Layer 4 of a small transformer language model trained on English Wikipedia (16 layers, counted from 0, width 64).
A neuron adds its activation times its output weights to the MLP's output. To switch it off is to set its activation to zero at one token and run the rest of the model.

Output weights of the MLP neurons that the questions are about. A number n stands for (n - 128) times 0.012.
n9: 84, 103, 152, 157, 72, 123, 96, 214, 132, 155, 168, 110, 92, 113, 146, 114, 77, 179, 193, 144, 203, 104, 78, 173, 124, 119, 163, 161, 186, 133, 132, 80, 110, 98, 91, 98, 134, 84, 133, 113, 92, 143, 157, 185, 165, 171, 146, 149, 156, 111, 98, 201, 160, 131, 131, 192, 177, 101, 179, 133, 99, 150, 134, 140
n15: 74, 133, 135, 112, 102, 155, 112, 132, 158, 137, 151, 62, 134, 154, 120, 115, 145, 155, 131, 119, 209, 84, 158, 159, 123, 122, 141, 121, 82, 181, 122, 99, 105, 116, 116, 79, 160, 86, 105, 168, 187, 149, 125, 94, 100, 143, 102, 142, 130, 146, 150, 99, 154, 152, 131, 135, 112, 144, 156, 116, 138, 89, 172, 105
n23: 157, 129, 86, 116, 112, 111, 160, 158, 79, 122, 126, 157, 135, 134, 102, 87, 155, 79, 102, 141, 125, 122, 109, 117, 145, 92, 152, 160, 145, 77, 184, 150, 181, 150, 158, 117, 142, 103, 125, 127, 129, 174, 109, 90, 129, 118, 73, 89, 82, 137, 162, 88, 92, 75, 166, 68, 159, 124, 94, 150, 125, 98, 130, 154
n31: 146, 120, 101, 137, 79, 112, 155, 160, 136, 136, 131, 140, 161, 183, 105, 151, 86, 108, 129, 140, 122, 145, 81, 134, 104, 153, 118, 80, 116, 136, 115, 133, 158, 141, 141, 150, 102, 160, 83, 79, 82, 149, 161, 112, 96, 155, 175, 140, 214, 102, 69, 134, 157, 122, 109, 146, 112, 142, 202, 93, 96, 151, 88, 114
n38: 134, 104, 80, 177, 85, 86, 119, 126, 89, 143, 133, 124, 157, 100, 122, 90, 164, 163, 148, 92, 98, 89, 112, 142, 151, 123, 119, 154, 149, 82, 185, 104, 137, 149, 102, 167, 171, 111, 209, 88, 140, 102, 136, 136, 70, 109, 81, 125, 101, 123, 97, 177, 120, 126, 115, 179, 73, 75, 102, 98, 117, 137, 123, 134
n65: 127, 88, 161, 155, 139, 179, 136, 187, 94, 113, 134, 162, 115, 116, 128, 113, 185, 168, 142, 151, 79, 121, 144, 130, 72, 97, 115, 105, 126, 164, 169, 158, 108, 130, 128, 147, 112, 124, 101, 135, 106, 132, 170, 202, 118, 128, 111, 33, 86, 123, 168, 148, 106, 161, 138, 132, 141, 139, 94, 90, 92, 119, 107, 121
n68: 127, 122, 121, 139, 133, 87, 81, 128, 102, 115, 138, 159, 147, 118, 111, 113, 122, 120, 136, 112, 119, 136, 196, 112, 117, 134, 90, 129, 109, 134, 141, 147, 152, 155, 102, 151, 142, 64, 155, 105, 116, 109, 91, 94, 175, 125, 122, 149, 135, 144, 89, 145, 118, 81, 122, 76, 114, 144, 85, 115, 133, 156, 86, 204
n69: 97, 141, 167, 84, 104, 103, 137, 164, 55, 129, 131, 167, 92, 109, 109, 155, 90, 134, 115, 157, 165, 132, 148, 90, 137, 121, 110, 156, 181, 82, 121, 147, 104, 121, 88, 87, 117, 123, 127, 67, 155, 130, 79, 94, 112, 164, 98, 133, 105, 111, 85, 138, 181, 151, 116, 119, 146, 170, 132, 121, 143, 101, 83, 70
n105: 102, 127, 150, 125, 155, 175, 128, 160, 117, 111, 115, 149, 120, 148, 131, 55, 91, 138, 158, 107, 115, 138, 106, 128, 110, 83, 128, 108, 147, 109, 142, 134, 133, 100, 133, 161, 157, 139, 107, 102, 106, 130, 125, 113, 104, 110, 125, 74, 124, 169, 105, 80, 125, 120, 104, 134, 129, 185, 141, 134, 150, 140, 76, 135
n119: 169, 205, 93, 122, 130, 150, 130, 96, 103, 129, 83, 111, 131, 129, 172, 114, 97, 147, 65, 106, 98, 64, 122, 115, 124, 170, 110, 91, 79, 135, 146, 127, 146, 142, 88, 89, 123, 153, 167, 104, 151, 152, 27, 165, 136, 134, 157, 124, 138, 124, 174, 106, 107, 174, 138, 157, 140, 125, 143, 99, 139, 158, 126, 66
n123: 115, 123, 150, 151, 139, 165, 114, 160, 95, 54, 119, 140, 114, 90, 111, 154, 125, 104, 144, 141, 184, 142, 167, 133, 91, 144, 107, 124, 171, 95, 118, 145, 157, 101, 95, 158, 88, 122, 126, 139, 142, 154, 91, 106, 157, 121, 158, 81, 141, 133, 54, 157, 142, 140, 157, 115, 124, 143, 92, 110, 89, 198, 126, 95
n126: 170, 115, 88, 176, 150, 176, 97, 142, 133, 165, 92, 101, 128, 132, 109, 155, 135, 153, 164, 124, 112, 127, 145, 143, 197, 131, 105, 123, 123, 145, 154, 124, 115, 135, 73, 77, 165, 146, 99, 9, 131, 136, 148, 163, 156, 156, 154, 106, 108, 144, 58, 112, 140, 157, 140, 125, 107, 71, 93, 97, 109, 90, 125, 133
n135: 92, 118, 149, 142, 123, 195, 151, 134, 123, 158, 118, 144, 165, 120, 137, 121, 132, 158, 138, 137, 175, 174, 83, 156, 108, 170, 132, 122, 126, 151, 177, 163, 68, 135, 66, 164, 92, 135, 75, 145, 136, 108, 71, 93, 87, 197, 158, 135, 137, 164, 112, 122, 158, 133, 113, 175, 108, 132, 160, 142, 126, 135, 104, 131
n149: 109, 114, 181, 164, 134, 126, 125, 133, 154, 78, 120, 196, 161, 99, 58, 175, 114, 114, 108, 99, 139, 129, 189, 138, 132, 104, 124, 106, 113, 133, 100, 116, 109, 94, 143, 165, 129, 126, 140, 141, 128, 91, 168, 187, 84, 181, 134, 96, 150, 148, 145, 156, 100, 162, 181, 103, 126, 129, 110, 125, 162, 110, 175, 134
n164: 169, 95, 150, 171, 128, 127, 141, 163, 212, 126, 99, 116, 143, 157, 113, 77, 143, 136, 118, 109, 166, 181, 73, 125, 140, 142, 188, 205, 134, 102, 119, 136, 125, 157, 149, 77, 142, 153, 76, 134, 69, 142, 161, 90, 123, 134, 159, 110, 169, 112, 125, 125, 147, 115, 113, 107, 85, 97, 134, 165, 112, 109, 151, 124
n187: 139, 102, 118, 105, 115, 173, 157, 132, 136, 123, 84, 120, 131, 146, 87, 158, 71, 102, 101, 89, 234, 132, 97, 62, 157, 140, 122, 108, 107, 118, 134, 96, 113, 121, 160, 150, 146, 123, 152, 86, 147, 162, 103, 127, 134, 150, 154, 113, 129, 154, 132, 154, 137, 114, 98, 151, 152, 146, 116, 178, 150, 182, 94, 117

Each question names a token from some text and the token that comes next. It shows the activations a of the neurons there, in the order above. A number n stands for (n - 128) times 0.026.

Then comes g, the gradient of the next token's log-probability with respect to the MLP's output, scaled to length 1. A neuron's effect is roughly proportional to its activation times (output weights . g). A number n stands for (n - 128) times 0.0033.

" med", then "i"
a: 128, 138, 127, 140, 114, 108, 139, 128, 107, 138, 127, 116, 80, 128, 132, 134
g: 135, 114, 172, 101, 59, 63, 164, 165, 102, 95, 120, 90, 96, 132, 65, 113, 103, 120, 120, 151, 94, 154, 169, 53, 120, 42, 90, 171, 125, 120, 170, 125, 102, 172, 133, 178, 167, 13, 96, 164, 165, 145, 166, 124, 154, 139, 122, 196, 142, 169, 112, 176, 59, 103, 148, 150, 114, 119, 171, 112, 156, 145, 98, 133
Switching off which neuron hurts the next token most? n135

"ase", then " II"
a: 138, 130, 180, 129, 103, 125, 126, 127, 130, 143, 122, 129, 113, 129, 125, 47
g: 130, 131, 100, 141, 158, 165, 131, 86, 138, 107, 177, 145, 64, 96, 139, 168, 114, 95, 114, 96, 143, 68, 110, 176, 129, 59, 95, 85, 41, 147, 50, 149, 136, 100, 113, 149, 147, 95, 100, 160, 75, 126, 61, 95, 88, 167, 133, 63, 84, 146, 130, 168, 227, 197, 161, 144, 132, 142, 85, 127, 178, 114, 142, 148
Which two neurons, each switched off alone, lower its probability most, in order? n38, n119

"1", then "29"
a: 125, 126, 167, 133, 131, 126, 129, 133, 141, 129, 129, 146, 119, 130, 134, 128
g: 130, 110, 214, 218, 194, 170, 86, 157, 127, 171, 134, 184, 107, 85, 142, 129, 112, 154, 71, 189, 129, 159, 83, 134, 159, 151, 137, 110, 154, 137, 171, 144, 72, 123, 128, 133, 113, 94, 141, 80, 88, 133, 141, 185, 110, 103, 115, 168, 72, 157, 123, 111, 147, 246, 95, 117, 91, 127, 108, 159, 115, 95, 117, 53
Switching off which neuron hurts the next token most? n126

" O", then "m"
a: 122, 122, 118, 147, 115, 114, 126, 130, 129, 127, 125, 124, 130, 123, 126, 139
g: 184, 123, 172, 87, 149, 65, 144, 180, 111, 133, 172, 168, 103, 94, 100, 186, 82, 176, 81, 80, 135, 58, 108, 50, 156, 190, 99, 138, 143, 153, 160, 77, 173, 148, 163, 86, 175, 158, 170, 111, 121, 74, 205, 106, 65, 118, 98, 106, 98, 130, 150, 176, 130, 107, 150, 146, 178, 90, 130, 151, 105, 120, 144, 84
Switching off which neuron hurts the next token most? n187

".", then "32"
a: 140, 131, 127, 124, 119, 123, 123, 129, 141, 131, 130, 135, 150, 129, 131, 130
g: 133, 92, 149, 53, 228, 107, 155, 138, 121, 144, 159, 69, 170, 120, 129, 94, 133, 181, 76, 138, 134, 150, 64, 109, 82, 165, 83, 62, 142, 130, 139, 177, 152, 131, 158, 106, 112, 130, 154, 130, 130, 169, 166, 117, 122, 127, 147, 194, 138, 151, 115, 128, 157, 82, 114, 142, 211, 165, 63, 74, 218, 178, 132, 161
Switching off which neuron hurts the next token most? n38

" Q", then "5"
a: 122, 143, 135, 126, 132, 121, 128, 131, 126, 128, 126, 115, 126, 151, 132, 118
g: 117, 152, 134, 183, 144, 146, 104, 99, 81, 102, 157, 171, 135, 102, 105, 192, 55, 170, 96, 84, 179, 140, 176, 139, 197, 165, 54, 116, 171, 146, 61, 184, 77, 145, 63, 145, 96, 117, 92, 96, 139, 129, 166, 191, 155, 100, 67, 160, 153, 145, 89, 169, 94, 154, 141, 110, 127, 126, 148, 77, 77, 115, 116, 69
Switching off which neuron hurts the next token most? n149

" for", then " the"
a: 126, 103, 124, 147, 140, 127, 124, 137, 124, 125, 137, 128, 134, 126, 132, 129
g: 120, 124, 120, 69, 110, 65, 225, 134, 102, 158, 134, 87, 171, 112, 82, 163, 65, 147, 183, 115, 111, 170, 134, 115, 210, 113, 83, 142, 158, 31, 139, 220, 154, 143, 181, 120, 79, 125, 115, 170, 127, 145, 157, 132, 209, 124, 164, 161, 136, 95, 110, 92, 136, 116, 153, 92, 87, 145, 111, 129, 126, 163, 109, 161
Switching off which neuron hurts the next token most? n15

"S", then "un"
a: 125, 130, 132, 130, 133, 129, 128, 128, 169, 118, 125, 128, 132, 143, 130, 130
g: 170, 106, 83, 114, 157, 199, 188, 108, 193, 157, 34, 139, 102, 109, 75, 61, 32, 147, 83, 154, 150, 59, 111, 96, 101, 88, 127, 115, 91, 85, 202, 126, 148, 107, 110, 162, 40, 138, 88, 137, 106, 121, 118, 152, 117, 132, 110, 155, 128, 124, 155, 73, 125, 128, 142, 126, 125, 114, 105, 175, 97, 101, 114, 172
Switching off which neuron hurts the next token most? n105

"e", then "ur"
a: 104, 121, 127, 138, 119, 117, 108, 103, 135, 102, 134, 103, 127, 161, 116, 126
g: 83, 107, 84, 65, 142, 103, 196, 69, 125, 174, 80, 190, 94, 130, 119, 132, 86, 117, 122, 138, 132, 191, 103, 94, 218, 142, 118, 127, 109, 125, 156, 139, 152, 115, 89, 155, 109, 117, 136, 87, 119, 92, 71, 92, 68, 124, 234, 151, 141, 115, 123, 173, 123, 124, 155, 181, 135, 88, 190, 114, 158, 125, 93, 212
Switching off which neuron hurts the next token most? n65

"k", then "u"
a: 128, 131, 121, 131, 124, 136, 139, 125, 128, 168, 175, 132, 130, 130, 88, 142
g: 142, 110, 81, 119, 185, 199, 119, 116, 63, 176, 131, 140, 113, 119, 178, 121, 112, 94, 93, 77, 148, 150, 142, 117, 177, 119, 144, 128, 48, 80, 148, 118, 149, 160, 154, 37, 175, 132, 138, 133, 102, 166, 116, 171, 149, 89, 111, 150, 122, 98, 144, 163, 82, 118, 173, 216, 181, 218, 96, 142, 174, 184, 161, 140
Switching off which neuron hurts the next token most? n119

"ig", then "ible"
a: 142, 136, 125, 77, 135, 126, 120, 100, 127, 101, 125, 138, 137, 131, 136, 121
g: 216, 53, 188, 123, 107, 166, 103, 99, 68, 126, 106, 162, 131, 82, 111, 160, 203, 135, 156, 130, 172, 113, 140, 95, 139, 143, 140, 139, 125, 154, 153, 197, 102, 142, 142, 161, 164, 189, 178, 211, 129, 103, 149, 79, 150, 90, 139, 180, 154, 124, 132, 104, 141, 137, 87, 68, 148, 49, 114, 102, 102, 87, 175, 182
Switching off which neuron hurts the next token most? n31

"che", then "z"
a: 138, 124, 147, 133, 129, 180, 123, 124, 119, 119, 112, 118, 134, 119, 130, 59
g: 140, 94, 128, 194, 56, 168, 109, 87, 83, 126, 123, 98, 202, 156, 102, 63, 168, 56, 190, 102, 63, 135, 131, 118, 107, 96, 110, 166, 129, 109, 142, 106, 75, 79, 128, 97, 115, 106, 124, 206, 183, 112, 164, 126, 168, 83, 118, 143, 83, 130, 171, 99, 203, 87, 153, 122, 153, 123, 66, 111, 120, 75, 151, 161
Which two neurons, each switched off alone, lower its probability most, in order? n187, n65

"ber", then "to"
a: 129, 137, 113, 139, 129, 52, 119, 130, 147, 108, 124, 109, 138, 137, 137, 133
g: 59, 102, 114, 169, 116, 144, 110, 81, 159, 200, 105, 114, 162, 161, 99, 148, 160, 105, 90, 175, 132, 186, 88, 142, 130, 211, 151, 128, 180, 79, 114, 125, 110, 166, 145, 106, 126, 181, 154, 198, 67, 89, 98, 104, 201, 121, 142, 178, 182, 138, 73, 78, 159, 131, 132, 151, 139, 151, 49, 172, 125, 88, 164, 107
Switching off which neuron hurts the next token most? n65

" the", then " me"
a: 132, 128, 130, 134, 127, 132, 151, 129, 127, 119, 141, 131, 128, 132, 120, 126
g: 101, 128, 104, 97, 71, 92, 60, 112, 187, 120, 170, 155, 120, 119, 96, 101, 107, 209, 156, 135, 192, 170, 91, 131, 79, 97, 163, 95, 130, 216, 160, 109, 119, 134, 137, 142, 119, 155, 187, 151, 205, 83, 102, 139, 120, 139, 171, 154, 165, 89, 86, 94, 90, 117, 166, 47, 123, 116, 121, 129, 153, 223, 111, 143
Switching off which neuron hurts the next token most? n68

"op", then "ard"
a: 113, 127, 132, 128, 85, 125, 159, 117, 121, 133, 123, 143, 123, 112, 125, 128
g: 121, 130, 129, 140, 92, 104, 130, 145, 151, 87, 97, 81, 176, 72, 145, 168, 84, 220, 101, 83, 106, 105, 181, 83, 151, 149, 110, 153, 91, 134, 91, 147, 175, 96, 91, 165, 74, 128, 105, 102, 111, 146, 148, 138, 111, 125, 60, 70, 133, 61, 76, 99, 102, 95, 137, 50, 143, 216, 144, 138, 136, 216, 113, 164
Switching off which neuron hurts the next token most? n68

" he", then "ar"
a: 126, 131, 126, 128, 140, 121, 117, 123, 130, 131, 126, 135, 127, 110, 116, 128
g: 139, 132, 61, 148, 182, 99, 93, 99, 107, 132, 98, 213, 112, 123, 162, 193, 140, 102, 131, 106, 113, 82, 96, 49, 87, 109, 122, 95, 133, 86, 128, 179, 93, 147, 99, 145, 101, 124, 93, 66, 103, 62, 125, 189, 125, 116, 57, 106, 150, 132, 165, 185, 128, 36, 136, 154, 169, 142, 128, 88, 165, 92, 68, 95
Which two neurons, each switched off alone, lower its probability most, in order? n164, n38

" car", then "ot"
a: 120, 130, 124, 123, 127, 123, 128, 138, 135, 162, 131, 148, 125, 136, 139, 123
g: 156, 167, 130, 129, 165, 131, 108, 151, 128, 171, 76, 160, 113, 82, 134, 70, 163, 88, 84, 164, 123, 130, 65, 62, 223, 129, 140, 167, 74, 161, 102, 138, 151, 167, 107, 181, 129, 83, 124, 178, 115, 107, 99, 156, 161, 145, 90, 51, 145, 129, 177, 136, 114, 155, 166, 85, 156, 121, 73, 219, 145, 198, 114, 102
Switching off which neuron hurts the next token most? n119

"ene", then ":"
a: 143, 125, 125, 128, 127, 133, 125, 134, 141, 123, 120, 126, 129, 119, 128, 129
g: 141, 122, 152, 115, 201, 177, 174, 142, 85, 91, 165, 148, 141, 168, 93, 151, 43, 61, 124, 131, 156, 105, 148, 145, 83, 78, 148, 71, 112, 168, 154, 117, 116, 68, 155, 159, 160, 139, 94, 75, 144, 86, 140, 151, 72, 120, 146, 166, 73, 97, 76, 104, 104, 196, 131, 160, 42, 74, 136, 153, 131, 112, 154, 64
Switching off which neuron hurts the next token most? n105

"olog", then "s"
a: 129, 133, 130, 125, 137, 107, 115, 115, 128, 119, 123, 131, 127, 139, 128, 130
g: 154, 140, 139, 146, 164, 98, 168, 159, 136, 109, 148, 127, 79, 145, 168, 160, 157, 100, 118, 124, 128, 110, 150, 144, 93, 99, 154, 100, 61, 96, 172, 210, 128, 131, 126, 138, 229, 74, 167, 130, 118, 115, 109, 146, 109, 119, 156, 122, 175, 113, 198, 85, 58, 78, 57, 188, 78, 85, 213, 172, 165, 135, 132, 177
Switching off which neuron hurts the next token most? n69

"rom", then "os"
a: 145, 134, 151, 129, 169, 63, 127, 129, 123, 109, 119, 120, 129, 139, 118, 106
g: 94, 185, 133, 129, 112, 187, 134, 82, 120, 115, 105, 83, 143, 161, 41, 14, 185, 170, 89, 179, 151, 209, 132, 154, 133, 134, 81, 131, 107, 133, 87, 92, 111, 177, 115, 40, 117, 101, 167, 210, 171, 123, 134, 154, 115, 134, 163, 130, 121, 74, 160, 126, 157, 140, 137, 91, 88, 126, 111, 103, 126, 92, 107, 134
Switching off which neuron hurts the next token most? n187

"o", then "id"
a: 133, 133, 122, 134, 131, 131, 128, 120, 127, 123, 128, 139, 140, 137, 121, 129
g: 135, 97, 129, 65, 144, 125, 73, 122, 128, 92, 131, 151, 123, 76, 104, 168, 112, 179, 150, 58, 150, 140, 169, 177, 145, 158, 102, 88, 150, 161, 144, 140, 135, 154, 91, 196, 69, 106, 142, 79, 178, 112, 137, 147, 160, 172, 170, 150, 73, 128, 129, 169, 42, 208, 176, 212, 143, 140, 86, 92, 161, 125, 67, 148
Switching off which neuron hurts the next token most? n164

"m", then "at"
a: 142, 117, 117, 129, 137, 130, 134, 137, 151, 128, 143, 117, 124, 124, 121, 127
g: 92, 117, 52, 74, 66, 101, 114, 144, 148, 181, 95, 122, 60, 164, 83, 106, 161, 111, 90, 99, 159, 251, 74, 114, 140, 109, 127, 84, 138, 80, 117, 172, 142, 148, 162, 162, 144, 84, 178, 116, 147, 177, 109, 130, 120, 106, 119, 95, 107, 163, 166, 190, 164, 89, 127, 145, 145, 178, 59, 105, 100, 92, 113, 94
Which neuron, switched off, raises the next token's probability most? n23

" P", then "D"
a: 136, 122, 116, 130, 129, 128, 129, 144, 135, 127, 123, 122, 129, 128, 123, 141
g: 97, 120, 138, 123, 159, 186, 118, 120, 159, 115, 194, 97, 131, 133, 124, 88, 180, 165, 87, 129, 110, 109, 135, 140, 94, 127, 114, 127, 110, 164, 72, 172, 80, 148, 63, 173, 139, 143, 136, 153, 28, 70, 130, 130, 123, 89, 111, 160, 129, 117, 60, 136, 234, 124, 207, 143, 117, 112, 116, 47, 194, 149, 181, 128
Which neuron, switched off, raises the next token's probability most? n187

"t", then "el"
a: 133, 132, 170, 130, 151, 126, 135, 121, 132, 140, 134, 235, 146, 129, 134, 132
g: 169, 119, 137, 100, 116, 136, 185, 145, 116, 81, 106, 114, 153, 123, 193, 128, 75, 190, 142, 70, 164, 166, 96, 124, 213, 103, 141, 131, 157, 143, 170, 115, 106, 96, 92, 143, 25, 115, 138, 143, 191, 155, 120, 148, 223, 133, 46, 116, 124, 167, 160, 156, 113, 109, 65, 158, 123, 117, 61, 157, 154, 115, 122, 173
Which two neurons, each switched off alone, lower its probability most, in order? n23, n135

"i", then "ated"
a: 116, 130, 126, 132, 115, 132, 118, 128, 120, 135, 127, 142, 114, 126, 129, 128
g: 94, 78, 111, 120, 149, 122, 64, 96, 117, 89, 121, 121, 154, 161, 108, 148, 86, 131, 101, 62, 134, 149, 74, 132, 127, 84, 83, 173, 115, 130, 146, 134, 122, 101, 165, 215, 97, 132, 182, 68, 164, 142, 212, 94, 119, 148, 117, 107, 85, 144, 209, 98, 91, 83, 91, 154, 231, 63, 165, 106, 117, 95, 146, 137
Switching off which neuron hurts the next token most? n135

"2", then "27"
a: 135, 121, 147, 129, 138, 121, 125, 133, 132, 137, 135, 147, 128, 133, 130, 120
g: 115, 69, 138, 148, 154, 200, 73, 75, 149, 140, 102, 182, 181, 86, 152, 122, 154, 161, 103, 115, 192, 163, 70, 113, 204, 199, 121, 131, 130, 106, 152, 143, 91, 181, 112, 172, 114, 104, 164, 80, 44, 164, 164, 131, 165, 90, 101, 176, 142, 185, 86, 138, 139, 159, 183, 120, 147, 100, 143, 154, 115, 132, 139, 59
Switching off which neuron hurts the next token most? n126

"s", then "=="
a: 125, 131, 122, 159, 137, 127, 124, 131, 183, 127, 140, 65, 127, 140, 127, 135
g: 176, 136, 127, 115, 178, 169, 181, 157, 71, 104, 137, 53, 110, 136, 116, 119, 126, 82, 149, 163, 193, 81, 139, 104, 157, 102, 135, 122, 153, 96, 156, 147, 86, 125, 124, 132, 146, 84, 99, 63, 90, 107, 138, 213, 63, 88, 197, 134, 209, 57, 113, 113, 93, 104, 162, 195, 75, 114, 149, 153, 169, 134, 162, 110
Switching off which neuron hurts the next token most? n31

"es", then " are"
a: 124, 124, 129, 154, 134, 129, 128, 127, 125, 123, 128, 87, 84, 135, 136, 131
g: 93, 95, 172, 87, 163, 137, 105, 120, 118, 48, 147, 92, 139, 98, 166, 127, 58, 106, 132, 178, 103, 170, 129, 103, 138, 175, 81, 144, 118, 134, 164, 128, 96, 122, 100, 215, 30, 103, 172, 93, 101, 68, 122, 72, 168, 69, 85, 132, 106, 161, 79, 139, 124, 180, 124, 74, 103, 175, 86, 99, 141, 100, 83, 157
Switching off which neuron hurts the next token most? n126

"ar", then "ring"
a: 131, 132, 109, 135, 126, 111, 134, 129, 124, 113, 133, 144, 123, 141, 128, 127
g: 202, 121, 163, 75, 104, 112, 154, 143, 122, 90, 83, 70, 76, 110, 149, 123, 131, 192, 105, 51, 148, 92, 108, 132, 38, 126, 91, 73, 121, 153, 177, 140, 101, 106, 201, 122, 107, 82, 211, 109, 140, 148, 178, 165, 120, 89, 130, 158, 119, 98, 180, 169, 106, 131, 65, 80, 117, 112, 106, 75, 103, 114, 150, 91
Which neuron, switched off, raises the next token's probability most? n65

"oss", then "a"
a: 139, 129, 134, 120, 140, 141, 164, 124, 119, 128, 128, 130, 124, 108, 126, 137
g: 176, 208, 97, 124, 143, 125, 121, 44, 112, 86, 93, 107, 171, 129, 122, 155, 174, 149, 118, 170, 143, 78, 151, 127, 92, 69, 116, 103, 111, 112, 142, 148, 191, 182, 145, 122, 150, 145, 112, 84, 179, 150, 134, 155, 160, 86, 32, 137, 75, 157, 152, 110, 97, 45, 82, 72, 109, 64, 142, 104, 154, 162, 137, 187
Switching off which neuron hurts the next token most? n68

"es", then "."
a: 126, 129, 180, 138, 122, 128, 130, 121, 122, 129, 175, 110, 23, 131, 124, 119
g: 86, 102, 157, 130, 126, 141, 146, 160, 105, 118, 203, 103, 149, 65, 195, 90, 192, 54, 63, 131, 83, 77, 153, 81, 91, 127, 106, 77, 144, 70, 100, 138, 152, 63, 86, 146, 149, 42, 77, 138, 137, 143, 80, 201, 126, 102, 147, 99, 138, 148, 99, 155, 125, 129, 181, 193, 149, 132, 112, 124, 127, 94, 159, 110
Switching off which neuron hurts the next token most? n123

" me", then "an"
a: 142, 128, 132, 124, 127, 133, 133, 125, 128, 122, 125, 125, 119, 131, 131, 131
g: 75, 107, 115, 108, 109, 153, 131, 93, 53, 155, 143, 107, 152, 97, 160, 135, 92, 103, 66, 127, 176, 84, 118, 95, 99, 153, 96, 140, 113, 106, 164, 79, 113, 186, 134, 49, 149, 96, 148, 51, 147, 125, 135, 103, 105, 187, 95, 52, 141, 120, 171, 155, 97, 152, 204, 184, 222, 129, 96, 171, 119, 101, 80, 145
Switching off which neuron hurts the next token most? n9

"t", then "ology"
a: 136, 128, 141, 140, 141, 124, 123, 132, 120, 129, 128, 191, 139, 142, 124, 139
g: 114, 154, 127, 189, 152, 138, 160, 143, 153, 95, 111, 73, 131, 130, 132, 148, 138, 140, 109, 142, 77, 181, 100, 165, 113, 147, 92, 106, 69, 111, 177, 157, 43, 103, 101, 150, 143, 104, 227, 150, 159, 135, 103, 149, 140, 139, 67, 146, 170, 227, 97, 98, 135, 123, 148, 118, 162, 20, 94, 178, 83, 132, 88, 91
Switching off which neuron hurts the next token most? n126

"3", then " b"
a: 123, 124, 149, 129, 138, 120, 136, 126, 130, 138, 130, 137, 129, 132, 129, 127
g: 187, 82, 77, 140, 155, 109, 80, 129, 150, 138, 125, 98, 207, 133, 129, 69, 104, 184, 84, 89, 166, 118, 134, 139, 140, 151, 86, 106, 86, 188, 166, 90, 123, 124, 137, 84, 78, 137, 92, 153, 113, 69, 123, 108, 142, 171, 88, 169, 133, 138, 180, 50, 58, 151, 41, 74, 147, 119, 161, 136, 86, 98, 127, 68
Switching off which neuron hurts the next token most? n119

"os", then "y"
a: 128, 124, 140, 204, 121, 128, 130, 122, 141, 110, 129, 144, 65, 140, 124, 120
g: 171, 127, 183, 43, 120, 76, 126, 109, 180, 148, 90, 163, 121, 156, 110, 114, 177, 118, 59, 123, 119, 126, 35, 142, 140, 124, 97, 152, 141, 154, 150, 131, 136, 189, 123, 126, 155, 187, 147, 150, 151, 58, 101, 171, 110, 124, 61, 125, 127, 196, 171, 200, 81, 116, 170, 124, 146, 102, 64, 137, 141, 141, 90, 203
Which neuron, switched off, raises the next token's probability most? n31

"21", then "9"
a: 125, 121, 156, 129, 138, 126, 134, 129, 132, 121, 129, 146, 113, 134, 143, 124
g: 110, 125, 192, 182, 89, 115, 130, 140, 173, 110, 177, 189, 170, 118, 110, 240, 42, 137, 105, 120, 176, 117, 124, 128, 151, 154, 103, 124, 110, 143, 63, 175, 99, 123, 109, 109, 151, 104, 156, 114, 185, 144, 115, 131, 175, 69, 71, 152, 163, 138, 146, 143, 85, 170, 201, 101, 77, 144, 161, 143, 176, 55, 121, 135
Which neuron, switched off, raises the next token's probability most? n23

"ular", then " comp"
a: 137, 135, 152, 124, 129, 41, 131, 136, 135, 130, 136, 126, 129, 125, 121, 97
g: 109, 113, 99, 24, 104, 122, 90, 132, 141, 160, 124, 196, 171, 150, 70, 92, 117, 126, 156, 87, 173, 162, 92, 97, 131, 118, 105, 156, 112, 166, 131, 114, 125, 140, 161, 175, 157, 97, 147, 96, 150, 57, 140, 166, 72, 100, 114, 102, 102, 85, 190, 122, 121, 118, 201, 60, 75, 44, 99, 113, 144, 182, 69, 105
Switching off which neuron hurts the next token most? n23

" a", then " r"
a: 128, 141, 128, 140, 126, 129, 127, 122, 132, 107, 134, 120, 127, 124, 127, 140
g: 111, 38, 56, 165, 64, 106, 88, 118, 147, 150, 167, 157, 107, 89, 106, 198, 126, 69, 166, 104, 152, 164, 173, 108, 124, 154, 130, 151, 142, 187, 164, 124, 145, 59, 165, 130, 135, 115, 106, 96, 239, 126, 131, 102, 157, 97, 125, 140, 96, 169, 125, 49, 186, 144, 116, 59, 131, 144, 101, 107, 169, 127, 140, 135
Switching off which neuron hurts the next token most? n119

" |", then " "
a: 132, 136, 162, 128, 130, 129, 126, 115, 128, 127, 126, 128, 141, 130, 124, 103
g: 81, 101, 105, 98, 85, 125, 163, 148, 89, 175, 155, 199, 140, 109, 104, 176, 84, 131, 104, 156, 143, 135, 70, 116, 113, 115, 175, 170, 125, 135, 99, 152, 103, 166, 176, 158, 138, 141, 149, 148, 125, 128, 123, 56, 139, 127, 118, 130, 187, 157, 99, 136, 44, 182, 158, 186, 175, 161, 99, 166, 244, 46, 151, 101
Switching off which neuron hurts the next token most? n23

"1", then "20"
a: 125, 127, 148, 129, 132, 125, 130, 131, 142, 130, 128, 141, 124, 129, 139, 128
g: 180, 9, 197, 162, 123, 142, 174, 167, 137, 150, 82, 205, 181, 113, 110, 124, 105, 124, 144, 164, 154, 175, 107, 170, 174, 133, 106, 102, 137, 123, 165, 91, 89, 106, 160, 78, 86, 163, 117, 173, 113, 101, 115, 114, 80, 112, 119, 153, 159, 157, 152, 100, 101, 70, 109, 173, 162, 153, 50, 90, 73, 102, 89, 110
Switching off which neuron hurts the next token most? n164